Layer 2 of a small transformer language model trained on English Wikipedia (9 layers, counted from 0, width 128).
A neuron's activation on a vector x is GELU(gate . x) times (in . x), where the dot is the dot product.

Input weights of the MLP neurons that the questions are about. A number n stands for (n - 500) times 0.0013.
n25 gate: 604,579,615,334,281,631,531,461,231,577,521,619,513,630,272,525,409,399,681,697,699,434,731,585,356,541,527,615,579,759,551,474,623,530,692,256,456,543,983,305,571,446,263,441,398,462,654,647,282,279,810,418,539,758,587,487,582,521,632,890,376,657,401,300,496,473,534,616,617,522,663,336,530,462,414,711,566,388,677,504,553,553,444,324,471,475,188,534,508,439,500,404,640,252,532,504,436,403,802,536,429,504,540,519,576,372,351,675,317,482,680,513,783,608,665,698,409,607,521,629,513,610,530,587,656,513,543,255
n31 gate: 295,597,688,162,81,848,531,338,542,774,601,483,364,543,413,305,474,168,448,603,354,491,461,462,644,715,688,414,487,558,564,457,649,531,706,448,460,405,717,456,518,462,558,378,549,389,381,483,521,414,562,197,552,400,450,680,582,607,342,643,525,508,569,544,522,513,406,298,743,216,263,530,487,491,621,591,576,318,720,504,380,826,417,414,623,496,496,530,483,382,697,702,564,813,564,547,319,555,766,513,521,688,496,342,597,385,650,429,370,385,454,279,356,366,330,380,392,542,513,321,705,482,325,713,428,286,509,439
n36 gate: 708,437,552,491,439,724,432,686,453,417,645,291,517,685,513,254,531,392,461,474,496,527,420,448,553,635,400,539,447,536,300,386,387,598,754,382,478,500,496,473,311,590,386,389,545,604,626,376,448,513,201,623,386,462,445,827,272,287,604,504,487,673,574,858,518,806,561,386,354,468,373,814,487,625,474,303,335,860,406,487,405,621,597,762,487,317,469,318,380,412,481,566,401,616,583,609,618,328,649,790,321,724,200,255,298,648,622,339,404,783,509,642,509,469,596,446,509,372,187,495,381,644,469,648,532,483,222,487
n42 gate: 589,590,535,716,641,781,378,308,491,635,466,479,634,575,470,513,518,599,474,540,419,612,366,744,393,696,276,544,571,258,452,196,461,571,806,680,478,460,500,580,459,260,729,521,368,600,658,479,443,622,399,385,487,360,445,588,487,662,500,427,648,366,324,442,210,586,351,548,509,631,293,453,570,591,187,447,372,443,453,527,545,581,292,601,771,244,253,448,242,260,406,681,595,367,574,282,557,470,566,618,282,330,527,268,284,459,605,765,687,626,367,461,513,509,477,477,368,742,365,623,487,924,553,398,614,535,651,156
n52 gate: 864,601,371,396,626,629,426,646,658,607,768,547,509,315,370,442,758,509,653,648,301,550,523,656,432,681,696,746,820,710,706,446,571,518,491,743,495,410,355,768,287,570,509,583,388,718,625,210,661,687,574,568,603,452,221,567,577,701,420,504,565,451,347,541,527,292,549,567,695,222,361,403,420,829,166,392,428,383,310,367,509,380,319,478,584,321,491,714,482,773,696,567,771,491,694,348,572,456,457,388,552,583,431,495,451,703,245,395,584,274,522,465,274,211,570,366,401,427,438,523,400,662,518,548,416,549,441,396
n76 gate: 543,457,479,442,415,483,452,573,454,568,521,272,671,863,520,554,436,574,483,661,618,266,543,803,392,664,354,542,362,341,382,402,601,577,513,483,362,474,376,547,736,417,619,376,456,601,239,583,327,508,692,547,720,726,377,335,572,441,504,508,758,575,759,624,190,605,432,534,547,504,500,529,534,882,232,653,337,487,392,335,154,526,521,801,425,471,422,424,671,710,527,572,328,521,384,407,632,278,328,350,401,467,465,779,675,264,517,302,593,421,575,508,575,530,588,378,628,266,685,544,595,587,392,414,403,370,431,313
n121 gate: 799,380,389,362,648,550,301,603,341,475,783,218,575,863,240,255,515,343,373,388,615,516,660,419,438,561,431,626,515,827,439,775,435,479,627,749,267,469,709,521,631,84,458,233,674,490,193,639,206,510,407,464,804,456,741,75,811,394,379,267,495,545,419,320,350,448,399,622,264,359,652,705,430,641,678,439,547,214,809,760,573,625,556,698,510,377,401,535,326,428,457,524,565,361,414,354,693,360,581,479,218,505,406,604,565,510,444,372,865,735,515,530,455,434,426,229,602,236,788,468,643,474,562,323,389,203,495,464
n159 gate: 595,440,513,500,361,716,454,541,491,522,478,341,196,603,604,324,121,279,585,607,679,454,677,620,781,442,179,438,609,677,678,522,567,840,635,433,372,383,707,677,408,400,621,483,570,367,583,557,210,411,603,491,299,621,552,388,536,571,584,321,621,571,361,337,545,440,389,428,595,620,513,249,566,367,401,370,246,325,496,637,223,706,378,710,759,296,386,664,421,432,471,450,619,316,453,922,437,394,610,556,578,682,285,389,711,505,309,343,463,546,600,403,178,554,453,716,644,529,620,584,613,367,632,413,347,309,446,522
n183 gate: 295,581,648,592,425,504,473,603,608,211,255,521,444,602,555,374,549,541,535,672,486,680,442,644,451,738,907,430,17,326,531,513,330,656,623,500,576,315,314,260,536,496,514,243,582,487,301,552,461,225,627,257,355,185,483,439,482,719,574,294,559,409,359,705,415,613,596,399,700,523,509,357,382,874,544,681,534,367,690,518,518,721,527,465,655,543,549,277,315,380,486,566,565,254,458,364,456,392,209,578,513,551,482,547,478,310,404,624,253,523,517,535,483,487,404,559,416,529,526,180,543,242,554,641,628,531,340,332
n232 gate: 364,335,309,416,334,795,371,387,535,749,880,603,632,675,362,297,635,468,563,670,472,541,568,620,595,673,588,478,827,635,669,307,473,681,732,496,153,379,585,428,21,299,644,347,574,544,445,325,273,376,298,415,348,565,374,442,540,473,602,478,552,531,276,500,668,597,295,540,572,302,442,500,744,699,415,679,352,504,478,761,353,495,207,701,877,426,372,469,575,536,510,479,703,412,481,380,661,451,619,565,509,465,647,678,671,560,785,678,500,551,400,531,694,343,458,495,540,456,349,528,535,647,486,439,542,615,514,509
n248 gate: 721,622,365,483,467,537,470,575,508,414,761,405,536,413,599,626,707,128,496,463,572,731,563,418,542,496,466,684,395,564,619,508,467,667,346,710,437,669,405,600,470,359,397,536,432,508,496,343,500,516,544,314,163,635,492,812,227,381,594,355,452,557,385,579,479,335,320,590,787,572,298,662,561,561,706,504,313,723,435,407,364,445,600,327,557,296,668,549,460,425,487,527,492,351,821,365,368,614,395,509,436,400,483,380,261,411,598,668,547,428,384,378,516,214,157,394,492,656,758,697,384,530,467,333,470,463,566,562
n25 in: 401,487,643,380,666,166,675,797,711,551,707,549,313,300,610,433,649,443,606,492,300,487,521,340,612,362,632,391,504,460,281,606,181,466,447,665,578,606,479,333,404,587,624,578,421,529,417,438,551,386,296,389,813,397,640,428,130,551,316,397,488,304,513,560,642,456,361,259,654,653,496,421,382,508,551,517,555,415,483,409,762,387,500,470,458,521,608,332,550,530,378,500,613,384,545,487,508,630,392,597,401,443,496,372,542,456,483,722,332,352,368,412,262,146,403,313,304,922,748,443,566,648,414,455,465,366,568,772
n31 in: 434,585,336,272,461,552,716,482,509,604,483,425,406,320,508,333,579,630,500,700,245,353,610,427,619,698,242,392,425,237,548,749,392,752,446,517,349,666,662,385,778,657,673,458,328,547,415,538,734,543,722,338,439,525,508,739,539,478,207,840,433,380,378,522,341,97,621,565,667,437,452,603,444,362,592,526,543,592,705,562,648,482,474,391,598,585,478,721,491,249,537,533,655,449,766,331,435,470,477,270,534,576,665,312,590,173,413,508,613,231,691,423,243,399,423,424,561,528,418,591,496,675,487,395,577,569,285,216
n36 in: 392,578,546,473,526,714,299,724,342,601,488,451,747,179,471,525,479,565,227,483,544,656,181,483,547,485,416,424,504,602,508,747,475,371,372,657,526,410,598,556,434,463,403,521,518,668,387,633,551,559,144,551,377,582,545,500,517,301,593,521,578,475,594,483,638,487,458,385,444,552,649,295,529,798,786,509,340,560,196,352,548,548,406,402,317,240,461,289,246,324,482,428,93,583,832,255,649,487,563,297,550,459,722,317,391,526,669,227,403,609,591,542,429,765,504,373,530,619,437,518,587,566,478,648,385,618,573,568
n42 in: 491,308,411,607,363,366,395,604,483,559,463,582,487,444,459,135,564,491,333,692,618,378,461,665,500,489,371,470,574,513,615,453,593,418,442,538,674,201,599,651,487,712,367,417,447,758,679,558,313,424,553,431,487,714,203,398,449,280,951,596,344,660,649,659,513,500,661,500,345,570,346,395,576,496,662,585,435,320,165,360,649,618,470,223,667,579,256,449,667,720,368,388,681,412,594,420,598,395,505,562,562,512,509,491,764,500,500,438,367,482,791,277,387,543,314,351,453,422,712,358,397,299,634,430,314,699,375,590
n52 in: 386,447,521,392,353,530,593,316,580,620,256,649,487,361,658,555,374,292,258,302,243,535,631,427,351,537,379,131,404,661,217,461,325,286,652,457,474,755,556,417,482,471,621,534,442,624,500,681,479,346,674,699,599,583,504,397,509,599,632,399,417,674,785,247,535,300,401,517,448,491,366,305,415,590,470,258,474,379,420,398,762,324,461,737,360,353,659,598,534,504,257,597,538,559,832,813,453,415,371,375,391,483,248,333,797,442,440,622,626,473,563,538,606,405,612,292,626,673,577,518,437,584,758,780,639,462,461,552
n76 in: 464,423,702,250,531,561,473,469,483,623,599,424,522,536,286,531,696,555,509,597,441,441,365,636,294,561,348,394,473,224,535,273,667,590,799,527,843,380,527,236,728,755,592,276,358,504,582,530,266,447,692,589,752,701,500,482,536,588,439,496,564,692,660,527,437,181,487,363,393,705,606,400,684,399,340,509,609,429,522,205,491,523,317,549,444,616,459,566,422,384,316,442,211,678,383,672,292,207,514,431,164,663,495,553,674,309,650,388,574,204,720,648,618,451,187,541,402,385,672,652,586,596,469,573,482,417,772,447
n121 in: 446,599,256,719,650,437,273,467,448,452,620,510,205,522,448,72,554,324,419,543,511,604,294,537,136,670,338,772,380,450,313,403,229,598,389,259,872,570,371,332,423,275,634,542,356,495,555,788,521,819,634,317,591,609,661,521,360,793,378,558,547,410,505,549,816,290,367,388,689,599,511,484,426,389,366,661,459,398,605,588,970,747,760,446,463,141,418,686,684,240,357,415,288,80,545,409,264,437,374,500,698,837,511,379,395,291,564,974,550,517,798,939,452,532,506,572,516,425,553,600,792,572,516,739,795,580,549,452
n159 in: 401,472,636,410,712,631,391,552,458,321,603,174,381,492,515,358,587,580,539,395,637,488,322,589,647,399,350,314,480,411,527,190,624,516,679,527,424,653,374,634,299,424,447,660,634,519,580,492,364,372,549,363,496,663,511,617,308,488,384,492,575,577,598,686,460,516,589,324,390,202,535,592,725,550,488,332,356,457,404,556,516,592,551,188,653,750,568,550,427,575,571,496,211,554,273,547,543,454,571,423,694,636,540,277,504,520,372,390,406,480,409,512,392,492,671,476,928,504,376,585,640,673,516,651,289,446,409,543
n183 in: 549,424,678,353,267,704,332,625,375,260,286,529,81,394,288,431,730,486,355,768,649,603,438,387,340,579,445,496,353,372,522,385,583,643,514,267,249,509,575,562,296,350,349,333,523,365,568,659,439,361,779,544,671,581,649,461,209,212,500,230,411,491,469,553,598,378,404,500,699,229,614,396,496,448,566,623,409,575,539,738,287,437,287,561,280,381,415,186,633,500,710,484,491,629,597,613,351,370,832,441,479,755,289,358,418,473,496,637,678,514,633,504,651,575,559,532,681,443,417,459,530,554,335,517,664,696,544,407
n232 in: 586,724,549,294,392,593,758,314,539,509,509,543,372,738,543,694,577,463,706,424,523,505,459,296,663,427,388,536,409,691,732,698,682,545,454,563,847,585,473,722,486,229,491,605,393,535,404,413,754,558,552,621,366,457,461,277,428,682,380,321,543,394,675,590,514,993,393,639,288,657,370,311,447,451,576,643,531,554,478,445,30,445,703,759,649,569,756,620,395,346,371,651,350,732,425,518,473,676,714,398,522,396,633,775,540,500,691,317,365,334,308,751,482,666,421,744,496,510,522,440,496,422,505,309,342,305,437,536
n248 in: 512,683,465,508,457,385,396,421,428,662,553,459,385,609,432,538,672,376,601,407,400,448,421,519,346,560,718,709,559,597,562,410,535,315,633,527,484,652,594,354,568,443,439,568,331,577,452,667,605,496,560,383,539,312,545,539,305,318,327,523,384,473,671,406,484,280,469,535,747,616,504,389,146,515,383,442,464,426,595,333,568,353,292,418,408,572,456,693,462,201,533,547,385,622,484,589,329,527,173,464,591,639,544,332,447,460,322,666,346,192,633,696,626,523,601,560,461,492,214,787,625,616,662,338,262,689,618,605

Each question shows a token from some text and the vector x that enters the MLP there. A number n stands for (n - 500) times 0.0063.

" D": 449,423,445,529,468,378,375,444,646,556,560,562,554,263,386,448,547,524,454,490,454,534,468,582,521,436,649,532,509,456,477,423,405,538,418,471,527,565,536,263,556,587,390,385,548,344,690,499,405,556,502,455,555,504,649,492,515,435,372,509,473,472,575,516,548,328,501,447,556,513,592,455,550,504,525,509,489,545,509,342,581,545,625,359,453,469,511,482,581,395,231,352,547,388,481,445,586,439,377,537,538,503,577,416,550,554,497,538,610,430,593,467,469,650,472,580,536,596,439,580,457,689,356,481,436,570,463,578
The three highest activations, in order: n25, n232, n248

"iss": 597,588,478,482,519,462,420,507,494,477,693,449,708,541,629,538,642,474,694,547,467,546,412,531,486,448,584,441,497,471,549,459,609,428,633,410,514,377,385,511,365,587,615,517,406,398,552,531,421,488,391,503,423,335,679,476,489,431,369,398,539,531,419,477,564,485,602,726,520,548,611,486,364,472,500,666,480,523,483,477,438,508,460,475,425,739,561,468,527,563,394,602,394,460,507,595,457,521,488,403,505,536,568,475,597,574,506,382,285,678,626,545,526,532,449,523,369,456,483,564,645,483,509,571,480,492,383,368
Which of these neurons fires most? n232

"ays": 510,426,504,496,579,472,539,472,573,405,627,401,507,540,469,596,469,434,635,553,282,440,425,589,635,434,465,415,495,416,508,609,615,514,567,334,499,514,601,491,625,488,289,520,391,419,423,657,567,473,460,517,408,375,513,619,373,487,495,667,532,413,429,637,250,564,431,552,479,534,297,651,607,719,587,463,493,492,531,439,599,437,370,486,372,651,525,487,551,623,552,491,521,363,548,378,549,572,488,579,391,508,474,509,393,627,558,515,430,702,621,478,529,542,452,492,547,460,375,442,343,522,519,575,356,444,387,467
Which of these neurons fires most? n121

" L": 408,600,528,532,504,401,391,464,650,537,580,480,606,416,410,580,324,630,455,506,534,601,588,642,394,450,429,509,459,419,511,460,369,480,474,523,607,566,585,473,581,480,501,412,566,364,630,535,526,408,502,481,643,476,610,557,342,441,443,585,465,483,637,464,624,421,645,344,659,538,630,303,596,427,527,584,479,587,503,545,583,557,749,533,441,522,391,517,550,510,397,324,539,330,550,549,418,532,605,506,595,595,517,580,431,454,557,466,378,540,569,495,472,506,518,629,431,571,479,434,620,432,491,436,580,522,542,572
Which of these neurons fires most? n25

" South": 567,564,335,539,372,456,294,531,591,458,480,504,570,363,562,561,454,545,522,634,613,410,396,505,639,442,578,404,383,602,410,570,609,393,614,399,454,591,404,584,537,484,588,422,481,513,492,481,547,506,572,401,590,347,602,554,569,617,412,494,373,443,513,460,205,291,499,561,575,350,555,547,519,424,419,398,485,483,408,416,476,594,781,519,439,598,425,485,479,386,309,382,565,583,546,508,573,539,385,523,449,428,476,331,429,590,645,447,296,602,526,536,489,563,503,466,596,322,505,551,406,582,379,570,520,326,663,430
Which of these neurons fires most? n31

" C": 569,564,380,540,627,343,363,481,623,525,532,516,480,437,412,468,435,526,484,489,359,543,495,564,362,442,548,567,506,506,537,423,341,454,504,545,561,639,513,356,522,444,531,324,497,370,466,616,403,551,526,399,615,516,691,397,518,480,472,557,415,480,642,498,562,344,407,548,538,480,596,483,463,507,430,415,483,464,531,523,658,651,671,446,457,553,500,563,510,466,273,314,397,406,306,515,442,485,309,535,483,626,572,575,523,459,534,608,539,488,576,528,480,498,549,518,461,544,536,564,484,578,525,526,450,532,521,628
Which of these neurons fires most? n121

" Pro": 582,531,478,548,418,364,508,564,532,711,467,568,355,514,591,509,427,539,474,325,399,458,512,611,448,444,511,678,485,529,563,348,608,521,570,413,528,639,443,446,555,429,430,461,437,496,506,465,523,507,569,590,537,574,602,677,422,345,573,532,517,453,647,411,614,391,451,532,475,412,593,367,588,529,335,359,484,515,370,548,456,449,590,617,503,546,295,518,423,456,208,351,502,533,430,455,591,494,616,679,605,471,442,772,504,677,534,427,499,310,555,609,400,485,478,431,499,680,469,444,551,478,433,635,577,586,536,494
The three highest activations, in order: n52, n76, n31

" Bar": 400,512,501,617,586,362,451,341,539,559,499,550,461,340,611,464,347,452,603,622,396,580,618,531,415,436,444,603,467,562,478,470,416,532,401,408,471,611,523,505,462,457,651,458,619,478,416,655,458,594,515,523,572,394,745,513,479,475,575,462,418,474,612,521,627,456,328,489,457,525,527,478,542,489,272,641,489,558,400,435,585,568,524,478,403,540,484,657,626,455,600,367,581,579,551,571,463,544,516,562,534,548,523,452,502,508,583,617,450,429,526,527,437,530,474,460,563,431,463,508,581,566,739,633,412,389,452,374
Which of these neurons fires most? n232

"en": 383,480,584,652,430,495,537,394,619,693,495,394,445,450,541,553,772,648,588,563,617,433,589,526,694,454,429,408,642,363,500,437,534,426,613,578,612,543,344,531,530,547,451,331,467,343,556,358,361,416,428,429,516,356,636,464,588,503,560,525,611,579,403,378,350,538,600,477,525,509,530,471,452,503,592,549,478,608,526,454,479,363,619,456,449,678,452,490,543,430,499,479,382,544,612,474,401,613,453,598,566,404,506,372,476,630,447,409,488,582,554,474,402,398,414,482,442,741,417,517,556,261,395,382,446,487,487,507
The two highest activations, in order: n52, n121

"ced": 555,545,472,654,339,496,445,372,454,579,523,491,501,476,440,576,436,429,345,472,565,520,423,635,468,445,407,427,374,372,498,488,614,396,647,483,626,447,685,425,410,430,382,585,389,513,479,488,570,527,611,420,509,496,551,512,679,625,477,388,555,569,424,579,417,472,380,546,567,681,653,507,574,276,528,533,483,636,427,543,562,422,595,424,440,632,368,513,566,489,419,593,323,472,643,507,346,532,653,544,575,319,409,296,486,557,263,336,335,466,608,608,448,529,449,437,336,697,518,387,487,611,405,681,405,506,554,588
Which of these neurons fires most? n42

"ation": 596,593,357,384,527,454,508,421,564,462,479,388,697,712,562,637,464,582,473,363,588,431,373,644,575,437,462,390,503,418,530,431,516,479,399,478,402,306,496,480,376,462,518,514,538,512,442,333,570,452,593,508,459,525,535,480,305,574,521,390,554,572,616,359,600,635,426,450,443,452,521,543,624,423,462,390,489,449,500,499,453,346,519,451,588,489,629,607,253,506,510,469,448,438,401,384,564,502,578,656,353,455,362,801,595,601,715,623,443,608,427,546,533,443,421,644,539,599,645,507,501,614,508,484,459,483,377,560
Which of these neurons fires most? n232

" c": 535,647,283,532,679,381,549,504,518,515,650,429,441,640,362,512,577,553,488,396,337,567,445,413,386,449,397,563,530,446,500,509,491,538,528,605,558,575,471,359,545,384,514,413,487,479,513,588,495,633,646,448,604,408,553,364,623,556,544,548,454,594,500,409,400,451,533,541,522,370,696,462,494,478,523,407,479,477,515,563,651,517,600,399,473,591,510,567,472,501,478,355,393,349,450,474,540,518,400,529,598,546,594,147,526,403,477,548,545,527,577,609,499,482,554,548,422,695,505,527,543,509,482,393,507,544,496,612
Which neuron fires most, and how strongly? n121, at about 16

" were": 650,294,599,493,527,566,722,522,463,480,562,318,499,556,591,478,483,596,336,432,382,607,601,538,561,451,548,457,436,385,478,497,471,372,518,580,534,528,574,438,551,416,457,437,505,523,433,430,497,548,645,600,443,392,480,652,556,312,471,479,372,605,526,437,351,717,634,519,651,639,420,447,521,455,444,603,479,576,518,520,423,583,544,474,490,598,491,448,697,408,142,361,559,340,727,625,436,578,650,496,555,409,498,417,452,528,588,496,664,672,561,557,392,569,605,519,483,813,515,393,516,617,596,439,448,477,420,443
Which of these neurons fires most? n42

"est": 429,580,539,647,567,467,495,361,659,570,544,440,579,641,515,517,399,451,547,418,364,498,563,447,573,452,543,444,559,615,518,444,431,383,602,558,678,728,503,531,522,534,579,458,488,402,680,363,544,318,394,377,434,272,466,481,499,568,338,554,483,571,501,597,461,525,593,623,456,503,638,590,545,612,753,564,478,617,464,488,310,403,436,454,526,686,570,417,415,460,413,613,424,343,526,533,459,564,403,391,480,460,642,788,561,419,524,509,490,589,546,561,540,527,454,609,543,496,445,603,438,453,409,528,526,529,447,573
Which of these neurons fires most? n232

" requ": 514,628,644,351,646,481,681,470,587,458,549,536,544,544,651,442,603,423,377,415,372,488,553,464,383,443,572,269,588,390,482,410,596,460,569,510,643,531,325,525,367,550,736,553,448,538,623,575,596,589,665,402,343,549,432,573,590,519,428,547,494,591,509,646,470,515,650,484,411,539,412,561,538,435,362,417,484,386,317,495,540,447,479,585,463,598,517,501,347,390,546,368,351,404,340,417,468,557,509,409,414,459,529,658,519,471,408,484,575,682,472,623,526,573,392,401,475,431,425,441,539,574,634,476,450,642,400,671
Which of these neurons fires most? n52

" Cent": 494,431,489,427,511,336,424,545,660,501,439,579,400,541,594,477,547,648,492,501,454,530,484,559,424,443,582,390,355,459,622,444,429,213,519,474,498,624,504,446,576,410,797,491,639,432,357,602,625,425,640,279,551,523,653,585,415,440,505,369,466,529,426,607,407,470,489,610,391,449,511,412,371,489,419,401,485,417,345,471,476,598,580,498,392,599,540,512,394,480,318,346,602,659,412,538,470,514,435,590,617,478,328,588,624,458,569,539,459,463,504,484,553,406,526,586,564,457,342,588,496,650,408,578,493,427,647,393
The two highest activations, in order: n183, n76

" or": 501,547,376,656,450,472,624,501,601,295,554,474,550,536,529,385,446,479,516,537,518,467,559,495,575,439,575,422,532,615,579,574,563,576,409,512,563,553,577,438,406,499,546,480,447,483,432,388,604,411,587,507,557,451,493,376,505,466,341,401,313,554,567,425,385,732,636,555,518,671,450,358,533,390,567,500,485,561,396,613,533,382,547,673,485,534,533,583,710,600,429,411,638,568,439,523,580,501,588,582,509,510,663,481,445,580,474,780,519,415,531,491,441,630,399,505,463,588,602,391,589,524,578,414,510,500,369,593
Which of these neurons fires most? n232

"ley": 470,271,504,426,366,478,451,528,558,441,546,367,433,431,624,683,221,529,693,360,791,500,598,521,760,446,484,509,489,379,511,530,391,393,518,425,442,564,555,516,515,481,544,519,652,460,611,540,557,461,432,497,556,406,601,548,427,572,464,534,463,592,452,548,581,570,545,547,427,401,387,470,606,390,601,659,482,467,315,570,293,525,605,446,576,491,427,548,611,400,575,501,445,594,489,525,471,590,525,531,378,423,448,583,455,509,417,470,454,581,436,634,418,499,324,394,572,628,400,476,596,408,737,434,558,386,590,546
Which neuron fires most, and how strongly? n159, at about 4.2

" not": 421,416,433,337,478,562,622,375,487,486,587,397,610,359,453,576,594,504,518,435,402,439,502,495,532,443,707,332,466,786,436,444,311,557,570,410,619,471,651,537,467,516,500,638,444,466,734,544,505,557,554,590,575,442,437,567,557,556,416,420,565,646,580,427,443,601,663,540,542,511,406,518,490,263,428,425,484,499,165,524,484,527,476,659,584,579,481,558,565,553,597,441,565,565,452,464,416,605,642,477,481,554,569,384,456,551,478,610,494,645,527,603,462,510,400,433,418,521,411,401,495,653,646,458,402,584,297,550
The two highest activations, in order: n52, n232

"an": 402,527,418,410,387,458,688,636,427,515,591,349,547,516,390,532,359,514,471,557,570,415,611,465,744,450,637,459,525,465,470,567,576,434,506,425,458,354,292,565,592,489,425,395,504,374,529,501,416,500,362,503,403,402,559,384,424,528,693,386,644,581,439,460,600,553,406,498,517,576,438,505,462,434,549,515,479,638,422,461,507,500,602,544,406,546,491,611,522,508,398,414,463,488,556,504,550,589,804,575,583,399,507,616,559,522,599,552,490,630,583,436,353,529,457,563,545,658,294,582,454,480,575,466,579,449,703,575
Which of these neurons fires most? n232

"er": 518,608,460,624,378,417,496,502,506,579,473,386,637,430,584,528,505,461,493,589,390,366,492,527,706,440,529,354,542,509,632,357,390,401,484,495,657,530,449,499,528,416,459,431,533,388,569,456,564,514,415,428,607,484,638,631,376,638,523,529,569,505,348,547,482,475,471,418,534,497,679,628,419,487,623,487,485,604,480,452,573,560,373,454,398,468,506,490,540,691,474,506,351,607,471,499,343,622,514,398,545,382,586,472,567,569,408,553,689,399,558,498,503,343,441,438,331,537,579,510,517,390,402,541,498,367,436,457
The two highest activations, in order: n31, n183

" London": 578,311,400,569,402,527,362,342,663,462,617,461,592,503,648,606,299,619,570,335,652,463,532,474,539,451,426,541,402,517,464,514,471,469,589,639,537,625,367,438,459,447,675,479,623,396,650,567,456,457,600,331,538,390,599,522,467,456,394,541,419,536,576,521,430,586,500,410,438,488,571,499,623,536,462,574,479,588,351,458,390,577,680,546,569,709,551,484,501,463,453,406,549,637,482,501,517,455,282,488,438,425,370,347,262,583,667,412,321,586,495,511,398,352,532,523,619,330,552,568,446,392,609,628,398,481,436,440
Which neuron fires most, and how strongly? n159, at about 1

" The": 388,411,608,613,465,454,433,610,533,528,577,609,522,573,545,531,491,486,411,391,646,559,443,485,514,437,633,595,317,286,493,679,459,435,686,482,476,585,511,440,491,415,597,510,510,344,542,295,475,616,579,497,440,532,576,529,429,384,421,550,335,469,610,435,498,502,420,529,554,506,711,540,512,390,448,536,489,486,557,393,233,558,598,505,527,562,485,545,538,528,496,338,508,587,439,510,560,567,521,461,408,506,495,621,481,392,482,391,470,446,538,453,229,486,571,548,421,649,375,441,460,755,580,580,540,550,478,533
Which of these neurons fires most? n42

" can": 558,603,439,432,468,499,807,572,558,366,590,396,519,453,613,397,360,606,647,372,381,520,570,600,435,440,664,223,586,420,510,459,400,446,505,501,730,438,497,557,518,498,646,521,434,512,555,472,558,672,576,556,455,426,462,475,670,351,344,467,417,563,620,443,411,666,466,470,562,485,365,468,599,542,512,481,486,378,495,483,633,545,537,587,533,541,617,552,655,445,647,428,669,386,641,443,432,571,323,490,478,416,449,415,491,429,446,572,564,562,533,517,510,443,590,385,491,593,530,267,593,538,638,534,444,478,375,470
Which of these neurons fires most? n52

" B": 393,548,411,473,536,387,426,423,612,467,430,555,502,332,460,557,436,515,523,499,390,512,461,545,453,438,492,542,451,551,524,494,446,507,385,458,553,640,617,374,501,486,418,378,574,305,452,553,331,505,573,486,570,460,656,527,483,492,483,543,418,527,551,409,531,306,493,354,591,589,492,435,417,501,342,540,486,582,534,374,620,551,569,381,382,555,456,555,472,483,570,314,521,551,492,483,388,508,450,505,629,627,560,459,558,464,600,514,584,443,569,487,473,531,565,555,572,561,430,605,490,436,463,577,498,562,432,496
Which of these neurons fires most? n25

" the": 406,508,488,661,422,478,376,552,551,445,476,474,523,443,485,517,473,310,397,474,442,459,501,443,572,434,507,419,439,405,348,540,432,373,703,479,567,643,534,416,478,467,448,466,460,372,577,345,445,567,650,415,493,478,447,477,481,462,433,393,342,555,510,322,295,540,465,511,582,403,583,494,426,430,467,578,492,554,607,548,373,422,496,577,508,566,454,540,525,548,368,319,460,453,559,522,691,618,443,378,413,623,531,494,455,494,496,464,520,598,457,338,302,524,607,458,520,475,383,509,351,447,521,452,588,468,547,390
Which neuron fires most, and how strongly? n232, at about 0.19

"ir": 430,601,605,427,440,411,488,464,355,500,553,438,378,595,582,599,657,416,475,671,497,508,555,407,652,434,461,383,505,299,621,584,501,393,482,467,492,594,455,558,432,532,703,565,470,424,586,381,517,516,377,607,491,449,616,607,525,568,448,569,557,586,429,436,607,407,583,521,470,578,643,504,442,530,484,574,491,377,499,483,729,443,367,297,538,503,475,539,442,568,426,454,477,544,500,495,368,505,447,558,441,572,624,447,542,468,461,530,586,606,563,509,350,561,442,510,449,677,495,564,551,531,865,459,469,353,541,541
Which of these neurons fires most? n159

" ": 371,377,434,485,456,561,597,462,654,414,518,552,527,479,456,513,620,570,571,466,420,575,518,533,549,434,506,329,622,499,416,412,493,534,642,430,489,565,532,361,558,497,454,507,577,310,457,591,485,517,604,518,492,556,551,402,420,608,490,543,432,553,531,441,497,561,554,458,515,568,576,422,466,454,571,493,493,618,522,537,616,519,522,436,581,562,398,519,490,516,470,150,403,336,491,542,510,474,467,464,463,580,606,568,536,513,486,500,463,416,490,452,580,436,617,505,472,524,522,524,404,500,514,465,646,512,576,511
Which neuron fires most, and how strongly? n25, at about 2.5

"ific": 604,448,549,650,541,435,488,430,573,513,490,393,547,614,652,389,609,457,299,498,376,403,473,493,506,450,567,453,487,478,452,449,564,392,663,404,419,489,341,444,523,391,529,675,582,602,586,444,443,430,548,487,538,390,553,572,441,678,510,382,542,493,508,542,458,610,600,581,555,367,521,322,543,268,517,420,480,514,545,344,491,373,487,453,394,549,524,533,809,544,243,543,474,689,451,486,585,472,356,512,377,381,501,668,483,361,618,489,465,525,469,508,230,427,356,646,565,571,690,425,578,444,353,501,358,522,370,394
The two highest activations, in order: n76, n36

" under": 499,486,609,694,499,428,543,584,553,630,487,548,468,570,633,454,362,576,485,428,280,483,601,374,473,448,401,301,387,378,446,413,479,498,622,550,477,618,528,487,611,484,397,439,378,484,397,451,591,682,722,580,610,439,493,682,389,571,537,528,336,580,455,371,622,621,506,419,503,560,439,283,419,441,606,517,481,422,361,467,533,374,429,487,341,530,390,503,450,449,260,459,377,531,563,611,524,530,445,436,420,482,386,617,377,419,632,428,481,597,522,534,625,522,486,488,421,636,607,490,433,565,389,550,610,446,247,407
Which neuron fires most, and how strongly? n159, at about 0.26

"ed": 483,367,410,525,444,439,525,520,637,489,549,470,664,598,582,571,613,430,432,533,580,493,453,582,673,439,437,538,540,441,525,439,454,399,276,356,720,463,576,473,508,337,530,459,532,338,408,343,493,525,452,570,447,441,487,592,512,512,495,359,525,486,568,458,366,360,549,450,534,621,553,589,516,425,654,390,486,631,531,550,655,338,363,498,641,534,481,532,631,556,268,475,424,344,559,373,293,578,494,426,461,465,395,360,422,528,432,472,421,532,585,392,527,578,332,441,446,596,521,631,427,470,465,579,478,476,562,565
Which neuron fires most, and how strongly? n183, at about 0.28

"eal": 701,448,514,552,436,491,540,542,703,543,646,512,682,435,549,606,267,418,466,467,707,399,509,519,605,439,501,346,591,555,474,415,394,410,445,437,508,456,494,527,547,595,285,529,625,546,370,445,538,617,422,484,380,423,333,458,659,525,480,561,554,568,658,573,350,658,508,492,461,484,475,482,544,565,748,404,487,504,456,442,618,550,599,579,466,726,476,544,507,466,372,476,466,696,489,585,559,702,615,547,546,411,525,588,476,477,397,506,402,513,452,505,397,591,495,628,540,432,582,587,537,382,649,598,426,487,465,547
The three highest activations, in order: n36, n121, n183